Layer 5 of a small transformer language model trained on English Wikipedia (8 layers, counted from 0, width 128).
A neuron's activation on a vector x is SiLU(gate . x) times (in . x), where the dot is the dot product.
The model reads these tokens: "D" ")" " |" " 26" "." "11" " |" " 7" "88" " |" " " " |" "\n" "|" " 5" " |" " Se" "p"

The vector x that enters this layer's MLP at each token. A number n stands for (n - 500) times 0.0064.
0 "D": 443 468 478 366 213 482 447 597 294 604 309 582 538 549 508 434 670 308 521 345 692 529 581 366 619 431 562 394 430 227 445 426 387 389 246 452 204 441 516 473 338 471 514 510 526 518 334 920 496 579 545 524 473 424 505 484 375 567 440 573 581 539 595 503 555 461 274 590 520 436 633 380 570 615 516 673 585 553 562 594 653 419 671 499 560 370 547 440 310 640 366 463 451 539 611 579 645 416 598 568 465 395 614 521 464 419 400 419 458 377 577 435 532 451 497 499 612 513 495 509 370 436 451 285 437 568 374 601
1 ")": 445 448 436 484 251 594 402 482 353 466 329 640 474 570 535 448 738 333 506 434 620 472 636 262 586 500 708 420 469 294 417 344 369 408 258 553 283 437 493 494 306 482 535 273 364 614 392 752 446 605 531 467 537 571 601 527 360 528 454 495 473 526 634 528 512 446 308 568 446 369 597 438 606 539 560 760 539 520 476 566 665 495 668 479 657 362 586 493 342 616 487 453 516 598 467 655 620 509 541 503 567 439 459 564 575 383 411 566 373 291 567 438 625 370 485 441 546 431 484 464 379 521 401 221 463 444 384 644
2 " |": 511 487 483 435 304 556 411 607 369 545 366 595 550 464 477 479 689 389 559 420 705 482 563 288 495 520 680 399 545 380 537 352 348 331 206 496 280 424 463 510 290 427 549 274 356 599 414 695 492 573 517 503 610 490 567 502 446 654 462 470 466 532 621 392 490 473 302 576 394 357 578 404 613 593 519 744 511 594 545 539 660 530 730 449 654 413 516 431 238 555 452 436 489 512 504 617 638 491 539 470 561 491 481 653 568 351 357 584 336 357 536 476 566 411 489 463 602 442 462 474 371 564 355 219 440 489 346 627
3 " 26": 722 533 288 459 475 624 229 354 405 491 416 421 529 570 381 498 620 462 548 427 630 454 542 320 500 429 485 480 702 349 377 443 382 505 374 366 227 491 598 438 363 573 586 548 233 523 448 458 341 488 571 497 317 421 567 524 498 604 447 546 484 431 637 398 335 467 398 469 611 539 593 405 476 660 594 784 614 539 655 595 511 609 609 432 378 530 443 407 299 550 459 435 527 351 547 568 522 540 494 346 722 431 651 606 688 464 384 390 411 365 465 483 713 355 392 624 539 458 470 455 409 472 537 252 567 420 562 580
4 ".": 713 475 200 462 398 485 425 589 540 470 382 490 544 508 350 364 513 536 534 326 597 383 505 222 464 360 500 712 623 413 629 354 474 654 432 738 340 407 450 488 563 508 539 246 472 482 572 679 499 281 538 595 417 467 564 420 555 734 581 584 567 585 605 541 332 394 277 515 513 583 429 395 599 556 540 712 484 540 450 624 662 556 421 467 533 622 583 513 513 542 344 356 527 476 457 753 633 695 403 333 450 330 493 772 627 513 585 544 472 483 421 474 504 382 372 483 523 473 454 404 379 650 383 569 477 469 407 521
5 "11": 714 501 217 462 405 441 501 385 485 346 450 453 494 672 368 407 639 424 448 473 599 472 393 327 577 441 495 582 615 257 450 432 407 521 438 430 187 507 552 418 466 635 543 436 471 473 573 573 553 649 585 508 315 465 586 441 484 695 584 599 619 548 555 507 338 275 287 523 551 587 635 395 576 458 468 463 552 540 456 565 584 602 654 402 536 508 471 458 470 611 531 360 814 597 512 770 674 548 468 422 685 370 519 724 581 523 376 463 408 470 479 350 584 303 457 613 446 463 591 597 438 602 460 451 587 373 333 552
6 " |": 639 578 396 482 335 382 431 467 430 401 441 441 576 549 472 476 694 480 656 513 620 525 513 220 522 588 559 525 630 394 467 342 300 442 381 506 146 465 506 493 488 611 644 137 379 565 424 508 534 485 688 477 493 545 558 525 414 714 641 504 530 484 684 433 486 375 430 639 400 482 520 341 595 391 593 717 561 546 533 548 666 514 607 449 551 435 530 427 488 519 445 488 683 480 504 685 687 464 562 422 635 452 472 596 466 488 365 613 472 563 449 483 528 360 476 444 473 479 573 561 403 498 342 313 420 484 249 547
7 " 7": 675 555 328 510 477 465 402 278 544 479 333 571 494 511 387 495 536 493 626 470 718 368 520 302 432 454 407 453 701 408 420 439 302 563 327 373 245 482 487 547 470 645 620 471 335 444 328 428 393 525 494 573 447 459 534 530 508 673 514 622 473 457 724 427 423 406 457 623 563 484 704 190 434 665 677 670 723 363 655 534 370 569 620 427 405 517 485 452 451 747 479 389 570 351 528 626 586 473 564 373 566 510 585 579 555 482 348 458 378 482 428 543 684 422 421 683 529 575 507 455 467 400 376 350 473 335 502 573
8 "88": 694 473 213 538 358 508 401 411 400 390 440 591 411 582 291 447 515 592 511 449 540 423 552 301 412 382 559 693 688 441 526 546 406 515 353 408 248 425 579 508 554 761 501 486 392 432 471 688 491 564 576 532 336 535 600 418 439 652 600 675 543 378 603 542 290 279 359 499 600 527 636 315 522 648 573 556 701 501 526 607 673 496 669 415 529 503 352 505 437 589 366 472 606 395 671 750 476 549 485 336 655 623 494 585 615 560 534 544 401 597 527 499 631 404 347 562 535 511 480 353 398 615 340 395 481 308 408 418
9 " |": 691 481 353 486 288 387 366 486 398 442 483 419 546 475 469 502 638 566 528 489 616 435 538 241 485 422 529 560 613 401 516 368 443 589 421 509 168 413 471 470 576 674 598 179 375 504 440 572 550 474 616 612 462 537 535 593 373 698 642 562 512 320 637 426 405 341 384 595 411 564 481 242 581 415 599 747 618 511 547 550 601 546 577 432 621 521 461 501 486 493 378 407 674 521 565 604 635 552 514 286 646 579 460 603 467 460 344 623 536 667 488 466 531 313 558 463 474 476 492 510 442 578 328 370 483 445 334 506
10 " ": 655 456 367 438 429 381 410 571 457 587 362 605 373 449 497 411 531 546 445 474 554 296 469 270 375 498 494 479 619 493 418 496 395 618 257 483 305 376 531 463 572 679 761 523 322 463 422 466 499 634 457 742 503 546 427 522 455 673 630 539 434 435 674 460 504 331 468 682 460 586 592 22 384 549 600 588 604 495 564 569 425 474 535 535 491 526 357 421 455 627 330 331 450 473 498 693 665 544 472 438 592 423 421 627 494 530 330 455 512 551 609 407 693 261 489 488 460 484 517 595 464 438 472 312 501 439 534 523
11 " |": 708 398 409 397 458 426 513 456 439 409 374 587 527 402 490 568 569 519 501 525 638 403 665 370 431 596 482 380 557 452 464 352 319 577 312 449 162 341 576 491 585 623 696 251 327 447 405 439 441 396 595 565 465 461 492 462 441 717 723 669 527 515 687 513 488 344 534 704 510 552 618 266 647 573 637 683 598 481 568 469 577 499 566 447 534 519 367 431 539 499 419 281 566 374 502 619 568 532 496 482 631 539 450 558 629 475 311 544 516 520 541 524 542 459 471 469 540 497 592 523 505 342 431 254 456 581 306 473
12 "\n": 604 556 357 432 374 549 476 495 387 464 224 646 511 457 475 551 689 422 506 450 640 345 549 349 471 437 666 427 463 502 438 349 480 400 285 594 327 404 570 589 592 515 658 334 294 444 417 657 423 557 501 417 527 393 499 410 364 635 422 446 489 412 511 482 558 384 305 689 457 460 526 405 511 608 568 767 592 555 446 579 531 403 706 423 640 411 490 428 309 617 469 419 448 367 639 733 692 530 639 560 570 458 541 717 602 411 329 625 301 371 699 464 615 408 500 585 470 473 530 494 611 569 433 270 506 537 340 507
13 "|": 576 431 414 442 426 600 374 565 358 470 355 581 548 594 491 398 607 414 525 416 705 464 541 311 494 365 672 448 520 418 505 408 323 364 192 459 285 450 458 527 391 544 555 346 460 508 412 709 489 595 498 398 514 354 501 503 499 773 479 384 480 486 578 389 540 480 379 579 370 331 529 469 589 640 517 754 492 616 450 606 609 503 658 496 659 456 546 260 372 416 417 495 421 434 525 572 700 618 573 470 566 406 657 577 628 340 333 496 322 319 427 477 544 401 498 556 587 461 460 512 418 638 363 331 482 523 310 581
14 " 5": 614 620 348 424 419 583 415 271 427 533 485 442 601 689 494 378 526 457 533 471 653 425 511 416 550 304 493 585 583 555 494 530 293 599 361 395 262 461 452 592 331 530 494 421 491 515 506 503 350 521 402 491 350 241 540 639 494 627 431 335 679 404 617 433 451 444 489 530 649 473 480 312 597 712 644 658 518 365 569 549 536 616 586 507 423 668 733 355 395 525 463 505 481 477 611 435 635 585 540 483 588 269 738 592 684 394 542 342 314 327 362 602 613 441 486 620 416 403 464 524 538 558 473 373 498 509 296 549
15 " |": 590 591 402 461 480 676 344 550 480 413 475 414 595 665 407 333 486 562 490 420 650 444 546 304 588 465 614 516 583 658 658 476 381 548 362 474 211 439 488 551 444 544 578 178 463 546 450 505 471 426 613 500 476 345 436 520 497 700 543 419 551 505 617 399 430 460 497 539 431 320 395 478 625 687 518 624 403 500 480 579 621 664 557 520 623 618 614 431 543 451 359 502 630 562 551 616 592 614 446 417 542 266 618 618 668 542 341 583 398 336 279 572 474 440 419 562 449 417 421 426 447 653 448 422 425 580 83 473
16 " Se": 519 483 464 336 274 512 358 481 461 698 292 580 781 352 440 511 537 606 473 388 743 416 376 405 389 530 580 561 602 535 493 558 494 695 301 404 173 484 544 462 553 570 556 467 453 534 375 612 476 606 494 488 579 228 466 559 383 617 550 434 544 390 642 608 417 440 442 562 452 382 444 530 466 595 491 547 601 523 531 480 383 558 444 354 603 498 554 262 408 524 280 526 375 457 660 571 624 577 447 613 525 292 534 506 575 620 318 473 479 265 466 559 605 439 370 571 460 375 313 402 549 623 476 375 602 493 313 536
17 "p": 573 430 532 450 368 641 381 501 421 788 364 571 515 494 322 473 599 552 323 392 545 511 532 339 568 468 508 486 370 627 451 467 461 580 363 442 291 238 587 413 306 547 430 550 360 440 787 470 383 564 320 520 477 499 540 383 480 582 504 479 445 390 462 590 455 447 488 422 470 502 589 551 786 698 646 538 597 595 451 584 476 307 609 486 591 554 602 336 702 389 396 212 472 576 666 431 433 665 453 536 481 261 763 432 656 556 498 594 546 373 470 531 700 591 496 527 592 621 483 420 403 729 353 678 439 530 350 459

Each question shows the input weights of one neuron of the MLP. A number n stands for (n - 500) times 0.002.

n384 gate: 347 691 469 512 475 474 545 625 379 420 610 449 390 373 601 663 425 342 484 468 653 402 596 610 665 569 334 327 579 600 491 550 510 610 487 434 560 465 460 620 477 410 576 503 516 448 592 487 689 525 328 419 491 428 321 431 332 439 516 556 726 627 519 497 419 445 506 512 431 756 385 573 376 503 469 566 503 525 528 418 310 581 632 668 337 373 513 401 390 258 516 466 432 619 614 554 383 553 346 377 559 552 299 537 409 661 443 703 399 350 466 629 285 519 393 614 519 452 509 537 589 344 494 399 465 497 580 435
n384 in: 341 333 592 470 439 614 632 474 567 524 225 507 555 353 603 561 767 595 261 632 476 527 654 353 534 314 304 718 575 561 557 643 448 574 658 480 511 576 265 674 410 406 517 554 434 320 430 677 697 583 327 497 442 676 389 503 547 562 411 601 408 533 503 537 598 540 527 415 578 589 547 408 550 402 621 436 178 385 395 538 631 413 524 470 625 548 657 593 500 497 230 517 531 632 463 455 527 669 580 405 517 511 296 365 446 497 386 465 493 422 507 609 620 631 427 302 611 445 587 410 520 449 500 605 660 400 371 537
On which token does it fire most? 3 " 26"

n186 gate: 424 477 432 412 457 554 690 684 542 544 742 503 563 583 416 450 351 623 493 568 537 530 363 593 484 474 480 493 567 510 487 563 323 619 486 367 297 514 445 670 449 470 259 676 371 555 539 472 547 367 467 546 676 565 366 450 392 605 436 576 643 595 566 657 451 506 443 732 437 507 461 637 317 569 323 699 618 758 530 583 431 572 391 395 503 601 152 480 474 603 569 619 673 238 386 534 443 669 493 490 634 408 537 576 411 417 695 582 513 665 652 636 610 408 568 473 404 571 490 500 601 348 563 349 456 510 612 490
n186 in: 503 538 629 513 442 461 582 402 525 513 529 578 377 441 507 436 674 526 523 431 579 500 541 383 449 548 545 542 490 551 468 468 596 448 579 782 565 434 569 481 338 619 395 286 516 506 472 379 604 752 448 400 310 517 456 345 500 421 376 442 354 532 718 340 535 566 643 296 574 370 503 314 541 619 660 663 411 374 532 477 554 484 423 327 596 379 686 503 352 646 702 497 642 623 529 552 425 258 532 384 411 603 497 510 419 537 415 480 591 481 574 338 373 808 368 481 449 434 662 468 430 243 500 527 543 379 464 465
On which token does it fire most? 7 " 7"

n429 gate: 544 566 684 497 445 520 367 522 344 452 464 441 414 594 405 442 572 458 398 463 506 514 585 441 533 445 566 503 380 663 450 597 523 608 780 553 435 443 462 582 682 566 508 620 540 500 516 509 536 663 417 632 622 500 503 531 464 531 391 478 556 708 583 667 635 443 542 471 514 408 442 704 492 508 544 313 347 309 553 573 583 549 572 486 639 449 466 418 583 539 500 624 554 572 612 590 469 373 399 467 563 537 436 461 411 578 607 323 684 475 464 467 378 528 484 556 359 486 377 495 489 290 425 345 457 606 392 505
n429 in: 423 348 494 503 361 612 536 497 345 575 290 572 691 394 395 619 601 500 497 506 569 518 363 539 341 479 494 500 467 527 447 580 406 358 465 572 533 737 367 494 427 291 455 524 430 427 509 485 583 497 388 344 577 669 411 417 523 658 542 488 464 556 565 535 426 236 309 625 591 246 565 344 412 509 450 466 503 459 479 464 415 518 411 359 558 506 521 409 642 663 588 473 530 236 579 473 587 456 576 452 441 610 476 503 414 471 521 433 488 340 335 524 384 394 523 488 577 421 576 369 494 470 592 678 494 622 366 553
On which token does it fire most? 16 " Se"

n243 gate: 454 605 514 494 408 579 639 480 560 294 529 518 642 386 547 526 566 410 494 553 737 462 489 564 477 261 307 416 486 532 437 567 494 638 663 529 526 444 551 526 367 511 561 523 361 341 711 467 578 593 468 437 364 380 475 593 483 562 413 523 402 437 600 560 620 500 625 550 388 372 437 386 486 560 580 485 526 535 546 398 437 517 561 543 444 488 430 556 393 616 707 241 387 451 403 438 561 497 480 636 574 476 596 291 561 450 506 467 538 454 431 625 432 606 435 651 511 432 452 366 554 474 647 665 718 387 423 635
n243 in: 449 620 425 579 602 393 536 500 503 386 366 739 587 367 584 443 462 635 755 503 468 568 683 471 449 436 471 407 481 532 567 417 493 404 541 548 397 464 700 503 634 497 445 304 536 421 475 497 548 556 529 373 449 407 454 413 424 441 406 742 519 487 449 579 532 494 487 454 500 687 563 439 383 701 285 453 676 532 571 741 411 351 589 449 386 315 623 533 532 455 459 414 431 654 566 506 313 529 321 442 446 483 516 601 385 364 523 579 343 545 560 487 569 151 534 410 265 480 619 384 346 487 551 407 415 415 552 294
On which token does it fire most? 7 " 7"

n486 gate: 500 644 599 542 503 491 371 484 331 417 497 341 497 429 494 525 416 316 526 624 397 457 666 305 592 421 511 590 548 550 497 599 399 483 584 415 623 313 704 306 532 366 588 528 460 627 530 482 452 596 478 430 613 623 595 576 503 296 580 494 429 639 514 375 517 585 537 559 310 574 531 557 497 326 433 461 572 466 559 486 343 402 385 447 500 566 477 646 455 517 559 567 503 655 580 640 435 424 555 373 383 613 554 589 553 484 423 486 393 522 576 554 737 416 464 540 640 529 506 614 420 578 503 576 471 497 457 330
n486 in: 471 313 528 580 529 518 621 469 528 556 419 410 543 539 483 281 563 639 509 503 471 384 571 390 483 618 360 532 691 549 557 379 459 520 766 720 372 553 393 424 488 514 488 500 544 554 506 515 500 542 710 534 661 691 389 564 369 315 578 437 480 531 675 540 620 621 480 508 603 561 406 422 520 359 506 448 386 511 387 596 551 358 477 469 471 436 552 515 540 454 534 360 447 494 350 406 509 606 412 445 526 467 425 509 627 411 599 301 448 494 592 639 613 314 489 378 468 468 585 474 528 477 653 455 256 415 618 383
On which token does it fire most, and how strongly? 13 "|", at about 0.6

n192 gate: 524 667 394 258 467 386 654 500 542 580 579 579 369 593 479 455 467 415 695 376 528 530 443 467 380 639 356 524 536 416 410 339 460 416 349 685 510 568 320 458 426 572 500 503 556 476 494 402 358 382 593 575 446 434 488 703 470 478 332 464 445 613 401 482 482 355 576 381 596 546 407 573 584 488 533 236 679 599 397 573 443 650 388 635 392 500 482 657 594 503 677 440 280 657 616 475 445 506 562 585 527 456 264 563 548 339 525 472 427 431 503 564 390 572 615 424 488 463 616 527 390 422 430 362 543 651 559 437
n192 in: 545 476 565 410 433 482 421 606 659 586 444 624 430 382 415 392 448 577 385 461 649 606 583 306 305 469 301 374 570 500 358 570 414 500 563 504 469 672 613 490 511 587 539 563 432 676 415 259 433 517 507 420 465 460 429 528 528 443 412 549 630 583 490 441 410 620 482 594 427 387 635 666 493 517 448 647 468 483 826 289 660 348 273 684 529 415 973 561 538 647 472 542 654 602 431 568 560 524 435 226 472 580 377 347 472 483 500 388 454 381 396 707 658 490 654 482 406 454 376 438 352 636 360 627 496 225 403 479
On which token does it fire most? 12 "\n"

n294 gate: 572 633 493 548 531 637 334 658 643 465 735 605 531 690 524 614 390 361 327 532 311 406 381 444 641 414 397 493 476 462 723 552 702 493 533 594 627 960 470 432 323 462 482 330 461 640 594 565 275 595 410 479 680 453 443 486 514 595 427 631 292 575 531 486 514 709 538 596 576 469 325 821 343 431 562 442 482 386 542 392 418 459 552 397 447 546 507 496 566 625 411 500 482 479 408 753 472 534 497 462 541 557 590 593 500 413 609 500 653 428 658 514 625 507 480 399 655 556 466 541 405 617 566 432 168 605 447 459
n294 in: 381 525 544 462 600 451 451 475 370 628 429 340 662 431 546 639 474 558 365 434 428 435 621 412 599 345 449 367 591 699 564 484 480 265 442 614 572 576 468 579 437 548 683 400 474 719 535 510 510 409 336 423 581 383 438 558 522 414 380 259 616 560 606 490 574 453 513 726 346 490 321 549 497 455 548 565 372 342 713 581 471 593 465 715 497 598 207 493 474 400 535 218 335 484 611 588 493 661 605 377 532 563 581 631 571 450 536 483 613 564 590 451 630 638 582 422 490 431 449 525 665 545 300 610 447 516 355 423
Its three highest activations, in order, are on tokens 5 "11", 15 " |", 8 "88"

n106 gate: 628 488 469 605 541 624 474 469 716 462 657 446 484 548 437 437 506 588 301 375 408 566 750 563 597 387 550 569 519 534 525 563 532 491 746 443 455 705 555 374 596 587 459 519 372 426 650 592 421 429 584 528 676 467 524 513 553 603 680 481 513 317 494 537 488 592 279 512 472 541 559 620 398 497 407 454 529 525 582 421 547 363 434 472 535 475 475 647 412 579 394 459 243 535 324 532 434 387 540 509 547 471 286 435 560 803 599 445 368 409 275 396 598 734 466 509 609 401 312 417 398 503 563 474 561 423 285 494
n106 in: 281 562 551 589 483 606 354 619 232 436 409 525 465 426 423 441 517 440 375 471 571 500 740 349 424 587 677 510 766 507 704 444 507 674 655 598 613 586 234 599 586 483 645 497 325 366 483 547 580 490 410 743 741 409 433 514 469 429 500 431 636 300 413 617 490 449 395 530 476 753 331 588 335 354 362 731 500 549 462 395 576 531 580 542 418 323 528 319 535 640 718 691 632 566 527 511 482 350 521 469 593 406 580 486 462 453 433 493 300 663 500 713 562 562 619 697 559 528 613 452 356 604 455 572 564 534 400 583
Its three highest activations, in order, are on tokens 4 ".", 15 " |", 8 "88"

n361 gate: 444 459 566 488 426 612 727 613 334 425 627 437 551 594 345 553 500 622 455 600 476 368 553 413 565 553 476 634 467 677 535 530 393 444 535 446 447 515 633 331 518 647 653 545 530 424 500 686 458 480 518 677 438 586 529 366 506 470 440 503 545 594 571 468 706 483 318 423 391 473 427 575 474 296 547 631 506 538 565 593 332 377 393 476 582 437 629 515 411 387 624 370 515 571 418 635 620 438 538 640 544 583 559 656 456 615 446 445 652 633 609 670 323 662 572 497 462 678 485 412 509 361 607 491 461 718 518 491
n361 in: 570 446 463 391 503 414 530 571 282 550 581 621 357 410 415 573 393 354 628 685 462 268 359 658 619 538 541 497 564 512 506 664 533 619 556 518 584 509 574 572 509 552 668 532 408 663 455 308 593 429 456 593 445 591 615 626 575 476 521 538 474 586 622 618 520 645 541 422 468 550 462 239 445 654 673 479 467 552 553 362 338 612 477 491 503 447 565 545 378 669 572 610 413 512 638 586 529 445 531 593 486 371 547 572 582 393 521 629 468 503 613 500 586 581 400 576 494 346 368 463 543 674 404 672 515 397 434 546
On which token does it fire most, and how strongly? 13 "|", at about 0.43

n23 gate: 404 375 326 554 479 614 556 503 634 549 530 527 704 252 314 310 473 494 617 605 644 451 586 597 665 473 440 467 643 491 668 536 491 461 535 476 412 568 518 488 469 404 439 624 685 381 538 528 500 547 584 608 521 425 553 409 521 515 378 325 376 491 452 431 599 541 649 549 659 375 413 531 524 587 452 637 306 636 376 479 473 503 560 563 340 512 454 395 709 585 494 476 441 633 399 607 561 494 333 364 617 566 615 425 367 427 653 587 394 612 596 309 500 458 562 403 527 398 426 637 542 491 488 312 410 687 522 602
n23 in: 673 626 266 425 698 649 774 450 371 528 305 571 518 494 472 363 470 402 512 475 358 558 437 546 430 460 570 436 476 542 473 311 603 509 435 546 653 509 402 416 531 561 244 549 512 527 503 440 305 485 415 503 412 437 600 399 491 372 423 433 488 524 322 554 488 658 353 436 409 389 597 494 301 555 506 500 314 521 485 457 560 533 552 252 385 534 654 326 430 348 436 658 263 570 452 522 503 567 542 396 370 566 479 479 558 400 410 563 433 552 452 479 416 554 470 506 309 534 560 479 530 442 336 393 640 371 500 594
On which token does it fire most? 13 "|"

n489 gate: 589 378 552 447 570 393 617 636 556 339 624 516 500 525 724 560 446 465 484 493 529 334 528 439 472 452 595 522 344 443 550 573 402 408 247 436 581 396 500 497 656 516 503 420 613 456 531 341 309 267 465 702 538 497 399 611 503 468 526 383 589 487 550 588 472 562 420 619 535 561 531 657 513 415 509 590 784 301 557 602 623 566 189 443 558 600 660 694 576 230 305 563 266 446 534 281 490 494 469 456 594 441 595 459 554 512 465 431 417 475 456 478 366 462 289 583 481 481 382 541 400 506 417 487 425 335 594 450
n489 in: 634 620 394 671 458 696 634 441 579 578 564 516 597 432 665 433 663 339 562 418 386 633 563 484 666 602 423 355 516 526 595 516 283 590 497 413 579 493 406 399 477 538 412 365 431 494 462 232 654 434 426 506 574 393 435 519 497 431 403 628 497 497 350 548 424 553 506 466 443 529 722 487 734 401 332 385 490 260 567 645 726 519 305 640 448 454 516 428 602 577 376 423 467 462 487 458 545 295 368 490 649 437 461 490 430 531 471 480 545 337 526 381 726 398 497 694 532 565 267 547 604 401 410 444 477 654 444 382
On which token does it fire most? 14 " 5"

n38 gate: 449 441 525 441 694 607 395 425 441 541 383 431 434 500 471 417 534 368 439 468 442 376 579 362 531 423 545 491 391 517 480 529 433 543 591 566 405 687 467 511 628 508 315 677 497 550 406 503 594 403 412 469 577 237 352 686 345 515 655 486 563 393 257 438 605 372 517 555 542 560 446 411 655 472 398 317 395 497 654 423 393 520 437 347 465 488 523 631 491 654 636 384 538 611 514 364 437 545 380 540 379 659 391 480 469 638 604 477 506 548 551 397 564 387 436 468 506 633 464 520 643 560 343 556 436 545 471 517
n38 in: 423 404 550 587 534 477 500 472 413 459 597 402 615 395 509 469 369 690 611 441 575 512 469 514 523 451 489 520 268 571 341 707 433 323 336 489 436 506 548 472 693 497 468 405 427 508 349 512 486 595 460 642 594 393 533 460 489 561 330 318 480 571 372 497 633 251 474 525 582 465 466 471 602 540 588 660 453 506 443 362 395 545 451 514 573 706 448 716 506 672 497 614 608 526 635 535 454 537 438 532 336 403 454 596 469 633 459 544 589 494 369 707 612 449 430 474 338 573 483 340 480 418 523 464 480 556 585 503
On which token does it fire most? 5 "11"

n397 gate: 455 521 547 582 460 511 454 490 571 511 396 565 312 541 452 343 487 535 664 566 294 355 608 546 471 503 606 588 462 606 418 505 492 364 350 336 420 402 503 450 456 619 551 492 535 482 607 508 463 542 455 564 444 400 338 473 479 535 465 548 481 482 534 445 368 583 513 295 561 454 407 581 474 779 521 452 549 471 481 446 534 447 577 588 500 451 446 565 636 626 407 561 503 634 471 589 551 513 266 519 474 539 529 368 409 500 644 571 685 503 527 369 325 566 448 610 564 427 316 555 448 492 639 431 516 382 525 553
n397 in: 660 374 582 434 378 488 649 622 672 515 439 644 433 472 521 532 465 482 658 599 660 362 578 573 416 352 564 412 503 523 552 559 602 334 515 430 546 416 603 643 318 500 479 620 527 437 628 503 474 429 645 477 450 470 475 439 535 440 447 311 447 681 654 471 457 452 568 525 604 450 543 559 390 349 477 503 631 555 512 465 512 434 418 433 342 580 509 458 529 471 772 616 470 512 552 784 621 442 446 672 451 654 538 428 582 314 438 506 515 439 512 477 600 520 443 403 616 349 408 540 497 445 541 666 527 537 551 243
Its two highest activations, in order, are on tokens 9 " |", 6 " |"

n209 gate: 635 497 509 660 491 531 568 459 542 368 356 512 588 619 457 608 524 633 525 599 619 461 432 594 548 602 560 548 443 311 482 431 525 752 442 340 658 500 488 544 488 647 491 494 438 447 441 352 606 438 677 548 401 666 555 542 518 762 339 572 548 402 560 702 509 594 518 480 674 582 530 457 545 398 771 525 549 503 440 585 458 464 677 536 571 546 527 377 410 382 398 638 552 587 479 329 409 383 432 584 521 565 518 557 446 552 476 531 515 542 644 488 494 488 665 755 392 362 494 453 500 317 705 634 518 586 380 366
n209 in: 484 552 618 543 497 633 643 375 724 567 378 714 409 395 519 562 469 412 484 439 377 295 528 487 519 450 627 469 594 469 376 559 663 544 354 381 587 506 601 442 513 453 554 534 567 574 366 510 394 412 712 602 394 775 449 478 469 755 428 478 428 478 553 355 370 561 541 515 478 393 321 443 648 233 549 487 487 746 628 597 358 485 519 410 401 696 664 519 590 581 457 320 490 572 485 509 302 248 518 509 583 490 556 519 634 446 487 474 444 500 578 519 573 358 561 610 509 465 570 638 442 503 544 565 628 518 430 342
Its two highest activations, in order, are on tokens 7 " 7", 11 " |"

n222 gate: 521 585 542 488 620 400 557 608 591 478 500 547 605 352 553 580 469 537 688 494 503 432 442 342 360 340 371 491 648 512 689 515 393 429 464 549 332 503 473 515 330 543 379 491 425 455 422 397 636 620 491 567 623 478 542 633 540 233 317 304 571 388 576 549 652 551 481 562 659 670 476 444 527 534 421 248 591 267 380 460 405 400 568 659 349 453 525 575 571 315 665 635 491 506 470 488 531 475 666 639 430 452 451 445 549 473 537 449 398 503 659 398 578 714 320 553 387 556 521 621 500 466 506 398 701 470 418 582
n222 in: 639 423 493 433 452 673 347 583 419 476 643 397 421 391 586 432 395 503 465 469 296 486 628 438 409 636 374 616 445 459 514 668 689 364 554 685 671 420 527 426 476 608 510 544 538 550 284 692 428 507 466 385 725 539 599 592 598 542 466 605 582 571 365 460 595 314 606 301 578 534 473 576 426 317 416 636 500 469 387 370 835 466 636 507 517 655 431 524 490 688 351 653 476 657 423 369 486 412 577 367 584 320 674 561 732 530 365 500 418 435 317 517 487 459 656 442 578 427 691 433 453 520 612 486 183 349 510 385
On which token does it fire most? 11 " |"

n377 gate: 261 572 669 560 412 423 500 503 587 689 412 549 552 562 543 631 627 573 475 544 331 503 551 531 585 527 636 439 576 449 376 482 406 345 555 209 473 528 420 605 397 594 685 582 500 246 589 557 491 458 503 500 564 541 512 494 485 469 242 539 506 518 461 509 588 556 601 477 446 561 482 589 455 251 524 580 407 570 445 653 509 509 530 440 438 460 368 578 427 549 542 433 584 710 479 448 546 549 614 439 473 425 787 394 299 538 719 447 527 348 433 463 390 274 553 546 624 457 512 524 431 418 241 560 444 494 553 524
n377 in: 543 391 434 700 534 528 318 494 648 459 577 385 448 426 457 482 466 515 569 516 466 472 394 463 540 549 421 491 445 494 485 306 613 546 552 580 634 359 623 491 472 585 593 420 268 554 452 490 589 656 675 518 543 628 553 672 527 359 423 576 515 409 680 400 701 506 466 674 521 339 251 593 424 521 561 610 416 561 580 497 610 628 436 628 672 568 488 425 359 469 656 540 531 479 530 407 429 482 488 294 561 662 438 439 365 568 326 525 608 399 448 346 250 515 446 454 384 366 669 430 569 332 518 338 440 394 381 415
On which token does it fire most? 1 ")"

n347 gate: 601 497 546 563 275 629 616 552 319 442 573 513 567 635 465 342 547 592 371 620 391 535 341 564 572 573 598 484 529 610 453 430 575 566 567 497 447 643 528 484 442 368 308 328 752 618 506 437 440 373 468 434 513 457 622 306 525 636 388 412 300 369 503 585 465 772 487 533 547 548 503 414 444 484 754 380 461 465 697 538 475 475 329 535 471 529 369 487 440 713 538 610 688 392 347 494 455 588 425 548 334 529 503 764 421 497 445 477 602 250 550 414 528 531 692 494 434 471 357 428 416 431 490 543 558 631 429 465
n347 in: 493 460 569 510 334 569 503 490 407 452 338 521 514 408 538 493 443 415 341 469 569 394 517 527 386 581 352 524 612 264 513 541 667 530 601 602 402 410 288 383 573 372 545 425 448 697 483 426 354 652 426 524 520 718 451 534 607 611 326 540 697 594 534 657 345 371 466 588 776 520 460 585 520 422 487 464 548 459 398 357 443 453 483 503 421 641 749 410 612 503 712 554 597 446 583 297 404 537 290 249 420 497 510 594 426 362 607 497 432 534 173 408 527 352 553 537 638 435 370 540 616 487 310 440 154 477 476 611
Its three highest activations, in order, are on tokens 4 ".", 14 " 5", 12 "\n"

n144 gate: 427 463 353 425 608 426 491 506 477 494 477 588 547 385 538 608 454 327 431 410 290 444 445 570 517 509 425 550 474 448 460 494 410 634 401 708 402 485 389 380 485 442 441 252 610 517 412 759 541 446 683 419 485 258 475 430 488 485 568 372 579 583 323 520 549 580 573 475 338 324 633 606 399 497 434 518 539 491 444 421 468 523 418 622 622 630 438 542 477 558 503 648 425 389 497 379 350 730 514 512 555 455 351 621 617 559 642 599 436 445 529 567 483 500 449 594 645 461 543 357 531 451 392 434 351 554 631 679
n144 in: 468 500 691 442 524 611 332 397 355 401 544 506 538 500 601 567 474 432 599 533 664 592 535 686 713 456 427 653 515 389 567 297 572 327 553 296 523 542 600 679 515 348 536 524 539 604 537 549 594 288 409 588 444 372 398 535 619 596 432 638 606 425 550 500 555 494 402 596 450 627 503 376 648 553 581 271 485 687 326 633 488 465 553 576 395 390 627 497 462 450 334 459 455 465 546 408 598 503 719 618 462 576 494 573 656 554 512 461 479 644 547 453 428 529 486 592 573 557 454 509 641 523 418 515 497 448 449 614
On which token does it fire most? 13 "|"